Layer 2 of a small transformer language model trained on English Wikipedia (8 layers, counted from 0, width 96). Numbers have three digits each and are written without spaces.
A neuron's activation on a vector x is GELU(weights . x + bias), where the dot is the dot product.

Input weights of the MLP neurons that the questions are about. A number n stands for (n - 500) times 0.0014.
n10 (bias -0.140): 645279549484560407680473343473622308625573352748609594438560488297229526449632707274426566823473416675512608477491205615373736263619576362508341446619599489455487290474345520403528615349400546418437478597496419592493652504628531725724530605525443413239643377393500515289608628360527533511
n38 (bias -0.066): 545341405543288523456643606582604432703446465307553535463484380599634727611624595531704289511562404572452435429412450448305577649622532529638398443402538629395377373310412425424545483429437453511462647661376418352449684631100269564365521539473458571615316392411595450364496406466683736629
n49 (bias -0.166): 637488553426376494714401613489416532471383500401744477490567706574528455673453308329594383551639635370589649447488527483276582542486317630474174473520438576514624609465654522447343514371412259725528617441452364430500663387568371439708700571541635365427716678496358600731463356446570293589
n66 (bias -0.185): 600289468110288681403552468500613618391437551333564711628609704429542545358386376468563537578689297562593323623288445709743447553490560661344615449531423580422532341612375318385489258524464570552724451444537614693579511679554590633484597468615589486422357522644468370358552523534373538452
n79 (bias -0.200): 454638425643397334369543610185535399372610361447484457652578182718519473585496679651512423418659365424598399532464642360282417477431525532600956594477623380488635375515500577483641520398398614705441535475422522446439172579286455323531393634596509575637582903579319699613590521326357389356
n81 (bias -0.239): 723541581372434460432744544504331711500492588557708516669602519553386543371882195512547436538644621541625624338679440504380278331511557593624508360528596519438608480568468529520835529549558598725576614515568353672461375616434587650677452369635698529687556668411533441391602289461458397398
n87 (bias -0.220): 418618827266661489454424460553397379679517509275480689628568492261386602572717496531539289267164473692571496282591482571740538413861767644513550515434383586356561409535369375328229357542627690634269531588492515571334397589387630611382512476539443314391385570300560601327595530431412414407
n88 (bias -0.053): 537521519645491483438599325614311546436510562630503657657565481343319451506534273276632419640604485672500622623486569503309497658582376474557613461530448443494494367402671436423503568407643684226379433432321444285566594487503445410394557509363548509544694394437378491396636510440598549594
n94 (bias -0.183): 586376555512518594416493500592392453504376392428569472507477670424689500546351255456332862462598457407530478651508584496582427565528551519221594538405575604750553401436464315712427399311395466744311404272826490539640457415353717632669386690426599511305542620488598592419594383332390670588
n97 (bias -0.151): 336572436521605383633567298367482380413438554271466782547403411648639569416418573595386647275450621466605631726543615219120578245297593481564307342457507470493453527592716290440484500353429238539467562512453591496518660603489270371677496496373492545500607711603522451748438536417691529540
n99 (bias -0.148): 400513609582425370574329582440585425564558504303545512338329693527588187406422565582456681562427438542512450631598345570239664456478500717753512678554293428541540581482618390444571615550086246570422387314302629365493747646312516358538290466583613474622610561484612413657527508468640525532
n103 (bias -0.205): 819488472438521682611554535568447510554584523507337326315589555751635645586469377551549599526397230673441471425419508521320537307342454638176496598520521370637838323528496509370346546439489420437546424692482473472469625571596659480544439348541673532481426485391543676504478542374784476325
n113 (bias -0.087): 518504524167449454479306248244360454585417600430295456493509479563589704561441671666388389545375461346521383514622095490538585523341295517307556635578444664480394448510320479648582647545383521539467451483399497417506493589605598555454517624320566608434346472500406527578382511548482690425
n137 (bias -0.092): 466464500430586608378417472388581409590298555681493621614379578600650639555669450477741390600504330522656423532557714324572545472462290642451548514551444163592516468681616506431643242435539647326652670581333573392531416228676404381363615365524399636442507533673479486417717489688656455459
n156 (bias -0.138): 345312337663670626451607655558774474577478468758482441531403350489553687480568559397450418616392405684492526340492283368227383457451423430588396490604570485529607497486386426725481715652686638335561521537466507404497435420533387369557558554451226496406517415340399369564843697652380549751
n159 (bias -0.132): 455415614572845621519487413427432377439682378748557480590538481559427576435520516490538519512485342652456635705527438600666378391552459515579630480558348570589425348330582417285389444399542454425464363444528542380382554551452475560514464464419448720520534537519527503447546465388612680335
n160 (bias -0.130): 539442592739651621435424526448489315601568674256471484450503450527468601570391592500233720424165489904557466563446335326301265420496609485769481504702658571613480633475628441642597427613504489596376432446232517431595645559389362553645585445546368541440587504547673429362644303405420389543
n161 (bias -0.034): 412185490531675422470577570586403552619588392434345407552446490536503466511402431191432608664579667539474416497331673528518672366518468406379441476430485667563563360785545525388634494457613575546333605526579654488451605403293671506475541636411493465455356351423509554612510676293454442509
n169 (bias -0.108): 537382629381399392239585399412387548429446550554545568577559550547609527566722617454404640597309334507536582426449595411543686534655474767507554673443547673445400415401674382612269493563376418554403436406684735459436630515469341517367528382625281427402483614474563679408777392503771277466
n187 (bias -0.224): 449613528623464316642482376443433405541504659214652522639382421771375492193487713658779537392285563590621533544623312579721257781512544549564517554724414317480518554410587635410466425477262446671763395625267459480588598368520708618708476344644522432613649643564500354279517397319321453415
n192 (bias -0.160): 515532628368369542533357684593451513708609543522472296480668496364680424204352557589316467408438410213750580283508697451536493747514598590395536588337445579675694353386558660659396283490384376537398441390507434476310481552582562517448279535524672429550423431493496511403511511490489596401
n196 (bias -0.152): 334496332386376493603550393339531304742520378307595383504468607144558636597399341561414615632541612544670370520364265488603675328631522589268467724783504722350436335640716334564429504611784451508279419442694392551454699395444384674496632282342565436478610476466314452504455704508616496339
n210 (bias -0.194): 372307627496573371560510572368525566496522472564478417769519583568667557503356629492312519338530634596613396562549563600459447414686580304527605545713182651712389418433374545434592748538511392768475574391873595518340419746336379573447376518504414664421562452400359588388609419375342440503
n223 (bias -0.179): 450253527547527489313275703468369564654721513738329674459430423589855492391388584551546488148637298567512456700345636673346704708526410321645411720395519607303612578531258323680586523594512396537504344443711427435594450512500524299597476411440686433542481332562403657453472517455691451440
n224 (bias -0.117): 678511578426714553482238483356664413510472433426442570556445500369344685372485566582533353381500302400394444527373400690718298490471388431475479370546520593816552289497589500598421517529305451645658688542468506503497670593452641645443490456694566667331603569453483551362451333406521651493
n243 (bias -0.126): 702458561515547515367661833534640531507441585343325610428603510654596408451645431570450350577395470407290559409427607683580458317480593442446542619571608500463464567342445419424315694367557604528470533570503551612727324443561465487690561567389752713636494459525322558467451814552367513591
n248 (bias -0.199): 324181661588544389367447442519713480537771383405515787426418420668568364295476468645744492329436614593439594588621520446356527442511726511632466531711322552446375490543480536233396406535366557523613493466652706482331519353577511392751401686777401335544385485655493570577387496472371518493
n250 (bias -0.133): 716428410508773585411493765538368520402331434569448451568487651535533373665960528516646465519519511538659439406229537371546492680280627690373562511417442519548574335515561473408429400586515308430363620384349573438690468476459461660462661533326472320403369634697645771467523652314651475662
n258 (bias -0.126): 331312337487765522541407303560488283680439665394634763462486349496438512657578692405678455574226400448290391508599345469157570578679391649378680632542438717476376557597565588453642590242304516447704319648434441442618374379556533278402643433607581524393549581458417376522382348610562838546
n271 (bias -0.078): 246285595452427350580438416563432440470282480447336548489412466378489329490472496404457624534289425307458436786608440320566385550606540578550372639651607659623566523657786445285419576503341631409156553511651589321553551628302602427566412747610488712333705451581475415464639574587439606482
n308 (bias -0.185): 450730525454296380430431373705333523431639649421829772675564482676628418473384381570467688570334512552588431543659431650467513708553469155536627597618245513324595523405735432514513684431559596711336348592728258363468599428615487484486734563406344700762387517482627402201264912646474631512
n341 (bias -0.221): 547405463621573534412543621418598410415255701390438528620490546462418454305371548532360530454519493440691361802450580688434703449323584676675674518549475485707572682568703337221458442475264534634398421451492586385634512535496264469554721496610297599683434522469281445528470284458233329542

Each question shows a token from some text and the vector x that enters the MLP there. A number n stands for (n - 500) times 0.0067.

" Steve": 521571503750562566860428412711371580291490365509393310611630666468319223492418661520428401580679571506464479447648644483507568552666439516581344231319639590250624560488460653294428472722538458552515472352486560382482591365556452568456400433603477551501462311504638431506408583509422365617
Which neuron fires most, and how strongly? n49, at about 1.2

"ment": 480471526588396583528528494476467489351464251405386365463771701568352313615348639648494426381481548441351376476502818335583582602470584310415376322479752625396440608513453676318544500594602575508646339279564440576528462466555618642297523316573456470471592366698613374781507405500538651591
Which neuron lights up most? n161

"6": 425496390481571435569475364826401587469561249414508435306591626391618557670360648814282475558432508431415376405563617365536538635545481489658442394171569560499288398599378671502444416567530377441572655133524663519645533454559425731470485448663472581683594213433640498662526455541412552533
Which neuron lights up most? n192

"uel": 352493540804454497718559375680477517294276318483485398599512675530544280580393588527419509507564467575437281459668615304551572586483471516692300127493663560451574509505321686329428324773590472500540587343464609588436502526664550393314625456691574494459584257651626325579406484403411515579
Which neuron lights up most? n271

" major": 329462468743558620588555467465475310326529234555429326555611632589428416637252485690318410542596515562429431419610797455445516323523572453704424398479540472290557611537335342440327410531544495487543589457397438622591528388546641725394636375552368548585581291494749417593568541362498627620
Which neuron lights up most? n160

" home": 433445522717451603436548373557471539385463251626469253432756615667401392585456671448344440471519516563396303501483728421486529467447400486801572302502645435395397616474380527304443513571597483499450580333585453562658494346597603546392518193716399443499700401443554408554526433690597650578
Which neuron lights up most? n156

".": 506639566619507431497577565581522456199531332617395337412712701513313566506503662757530587484585345615347434533587761464486441393411471240628371383218575658276403400461420665442528548495628647499623511424547573546636491389650516518318518252629447454611618487437623428578484464420408521478
Which neuron lights up most? n159

" ": 441573566693503430581324450654472620351419508521392210490615885521471535460440452823555566550541381405321543617475502347423534520534698284554513448408353672488380411474511580540492398558590591576478483393341536551687465338514578739340461380679337490487683303482724378541527409521489579393
Which two neurons fire most, strongest first? n160, n94

"..": 438560564597513424535421607548380498247467399495456279551644818424387521417530693779505436526485329600399588406639573409409572329523466478631388257311612528237541457537460552348555541468571628368574509455622656473679436447512598501266540240681552550611559430729540526621541315464480497613
Which three neurons fire most, strongest first? n81, n137, n169

"ing": 523530557792399414683481472460377469336547391537565377430665734531378311558412576685368422473566660361397245533562796337633519485492479300546593202328742528420412623463438636310328500459701466603554430317532619614591497424495440567409571362631450596533580410673609440671420430439476562530
Which neuron lights up most? n79

"|": 554596539592519393663492341644461458278504348567412362352700894515340520507479419722616436597591346562406634388553641338522524395545412406646477347392445661357470463470542454404528467644807449562567419483502501621538437472320526759397384310701471501670548466477656440498517451418356552579
Which three neurons fire most, strongest first? n81, n159, n87

" agric": 419548405502574587831581580471512443278494275638554279541690576465498514652435497529277465387570440498372324448601670509278578445481400432563517428440715481229448543538435455424513511541689588441395577470432651491516520412455558848279568204651414590555656439536719287649503623524522477455
Which neuron fires most, and how strongly? n196, at about 1.3

"ues": 520474430770359387694632362682449602328408356429529467425553709523464462588430655735560457423578519418252284491478874356497633511436414372559352281477732430413422529551410598438404412336702539424568514215517642601602506516614480536355458325681452467443558342609744461606559561519432580564
Which neuron fires most, and how strongly? n97, at about 0.7

" |\n": 453471306699468435779541564640500526346438393678345428371692758442445532642350689735719553542553564510391530390503537324506488518460487380601501366247435547254456515547427581407246470577515508389459455413559509592626452473555574728315458372820537480550497403523694587630529413372491428512
Which neuron fires most, and how strongly? n250, at about 1.1

" |": 602417409742455430605652448744528515201575441581455406438541588435392399640368515603584472568637489486356467436606688266450416428697425401562500315394499689373390398466436428636631583683670502575545549571410562545512381306498573718299390257681484503725606445383685372684522403463440513528
Which neuron fires most, and how strongly? n81, at about 1.7

" José": 388595477669604432707480431649453496181362373526360476483639692533387294426367553695459441523713487627400376588690755472508513474468462391673535268481720533301640398570445658314499435758639514441498638387391621443474518442527569544184412531631361532514449389520488422508548515454497400637
Which neuron lights up most? n88

" John": 478627553780634515752401422593446431311501414507302447539602620473333167406534541552453498451647470476465413514628660541500609529595481433632383219377613619358485429565555731300555397868703318429617425380569622488593584415596527629319317340571420468496591358510526372562552607511436419504
Which neuron lights up most? n161

" Ray": 588575540725441567717392362759395462266355279529375503618627641509305208425535655679484474399523541456392605590526595364521540507627475517588340167368655513450642456536436705315389488777610584403568508356566668494464591423590613726411327343649587485456501219492416551589451500511518445517
Which two neurons fire most, strongest first? n271, n88

" farm": 426547471776501658677518409481515572268418238525475277679583663592295338779493433586299388443468512488422414505530704499498533519462431469787472413369763545320371509519482610342468473513493455403628483368510650560572536473607579640377463192607496435538692369462597297632471549516555498504
Which neuron fires most, and how strongly? n88, at about 0.25

" le": 454592509508725568630525462763328507112430351409248377611743495425483427463398626688491545491559319527405415407602621501503517429501453432640474507391781645421531507420447546449297481577391685399392619464550578464421511450550578583443538279703390362639634465454676517415475528519494595583
Which neuron lights up most? n87

"b": 425581384515390442559295461601561416407423285436496262500529709449302592787565651687433558477629409301332472325565555464573696610598459252519385311460423460466288698453410610578446466650526636477519531343564710573511587430685424786417472315477412457582610474686549419733403531542559526539
Which two neurons fire most, strongest first? n196, n113

" F": 591490498690522555621230466472543484280387498423341308558666569489328486759308551804565550564523557501228367482599467491561544444471419297587462458318459583414439512415420496338527355764566512496574502267498659495415556233724549691472365372708586604632609410549707519628471423552577562492
Which neuron fires most, and how strongly? n224, at about 1.1

" j": 560596593672539431754347542499215518199514517454415220648701628319444538768505623588473413519477418584245329408520509430538464419654533450691487440584696484248425475618566445294396415640494552485456510425537494465431478463552521555397476383679567457673695498439663514596448564531384570561
Which neuron lights up most? n87

"19": 445604483607562632766480511748529531280542350370478363281533624420571494656413700746545516477570533372287516572572530385633551621488582552672452316300626677472344427596275534449337444590533433539512391377433530438642427461462473608274621368528345705658526313370577450782505524512487328480
Which neuron lights up most? n38

"embly": 438490431853416530544488366565483541160435276572549530613630562539447506635431596614605327506500581509320252398682760505512557468487473367569470158510751559450458551632322656386503489348585507360606517342539544491579602472593587541284391303646425343603507378564540315617487563464652525577
Which neuron lights up most? n88

" addition": 353389496621578600545540369716459586318462298443435357507614639507295356544194608677484403415489291472338440514574514607562619494381666365703456490552689530445438542667284612268483509404571723537520449444525474488455423446560564506293487464761449652560639302657479344573599377466565576621
Which neuron lights up most? n271

" He": 519491354658609480650455410705358511264437508395414195689594623545390272620531717763516396550601407515361536477399562537672622621483358426574565343352595577296513544420466499318376584635452476496511463310531519567562576347629609559405345389864394506686529619431431443478445412534520552490
Which neuron lights up most? n187

" an": 391519470549528454562395671624448347230399426585443390435463750532531448643237515716447411576684326446319550491475693523516545544455456274690583319429514634294584529449360374547436501582563510594661501580519680525430515574521497619268423206490478603700727243530567527413508504620482557519
Which two neurons fire most, strongest first? n223, n210

" was": 463703425592503501590606482465293468263517457532509394514463720458424377409339761764470487338546405453299675502476668423574469459534447263632732449566427670298281510542388567529439451466741518537498484554505508703684618542586401573448340365732407527666526356498627272468505416438462577558
Which neuron lights up most? n187

"75": 354476467765548546519496568620524507325587313447616323558554803460411606513417465562265567542455424397474219520556511351612583703436608433448434296342383615655530348521203588501376505578683478528653577423474322498675536571502677566409477369628399537693572247374790381611363400517528530543
Which neuron fires most, and how strongly? n94, at about 1.2

" two": 477410414742600427657471361631509370412547343475388447353702637535488400624272569728478375514591593463450526298519804383581599492438558409747566520303421535308387558440358472415466383454528407467475651418433544493685470395532445593385514322561419538663664266495670474699522565586565699522
Which three neurons fire most, strongest first? n38, n97, n99

" er": 596628538492620531711494482614325402275542348605415306462645563482508283560465590595416589388593391496461411370591384608368580527617507410593544215432688579371347624612524695353457549319441491449453571618596495383503549369490450702545515111705360463589762432558600520650560551438476473490
Which three neurons fire most, strongest first? n10, n49, n159

"E": 423537408560636409659360462665454428216528503331299378507617706548468469567311578788543532575604346547247529517666420551418574489565313482573600207398611668501427430412321729295519370748709445360587506321427579577399455485543587776313411469571491550520579488665486499708503484594512565511
Which neuron lights up most? n159

" =\n\n": 569462426836516430611490533590473495259511342677430271455617599700460469445275663655734585509687436565414580574426636502362574646459506247591600581175601555304426484515505341545372523574560561440510410454569419625481431386569480743307527438650511474541653448518655446370461319377429436497
Which neuron lights up most? n223

"ents": 377408411662337482714539433656482607343469349384465470411621786596396385530465670566535522474578546412293321433609749337467648551431463363421256422529714431335593485564263576457308443431633501528454437475580569647565505502770546609283447355575406446650626451411702396631645515526540531629
Which three neurons fire most, strongest first? n49, n161, n103

" of": 545574419692476346617462517591526382340278386482484435230680901500496501461244709688558584455530459549444469489641614468404433507567519291633494409396552598228544498489288606503578389349630572462616428519547506555574538422540429631426413421659543593559610354427581251543518461499596498647
Which two neurons fire most, strongest first? n38, n10

" he": 482515343632542475720505409700283486301560532460473392716737643527470271573560702748430437511547307477338475505432616544685550650447466421634534511373596599237496562512490536288541548532395449392445427424511517523504552382641579544330439267726315542804519482374416393544450465506450581559
Which three neurons fire most, strongest first? n308, n187, n341

" is": 408611292680503456690680368467436599230527345548491466479585740474442445514342689703493464383489400381302678488481766361550519465456407297632667527496501562289207462478528557593411468518774575564529483634502469688603576540597456571438327223561486509599590339483665340495466469497527512548
Which neuron fires most, and how strongly? n97, at about 0.59

"P": 488592330756653436562299440546427496126501309533464320486669508548388627689311571658564564491608532497385407456654512605437530406448427426533581357577498610583348540559366660440550490689726530455616462213365646471254436304660592789240463411645533588548560439558505392699423375500527572532
Which neuron lights up most? n159

" creation": 386424459675514587573578512626410585267496361552453340557489656630481403696336608614449438362613451472203361483520738494401545519375603304632545244383843458453511576520493612473422618389622482468571502473588409524429476364603650580221532327688434477666564263589561339491558458362713539543
Which neuron lights up most? n223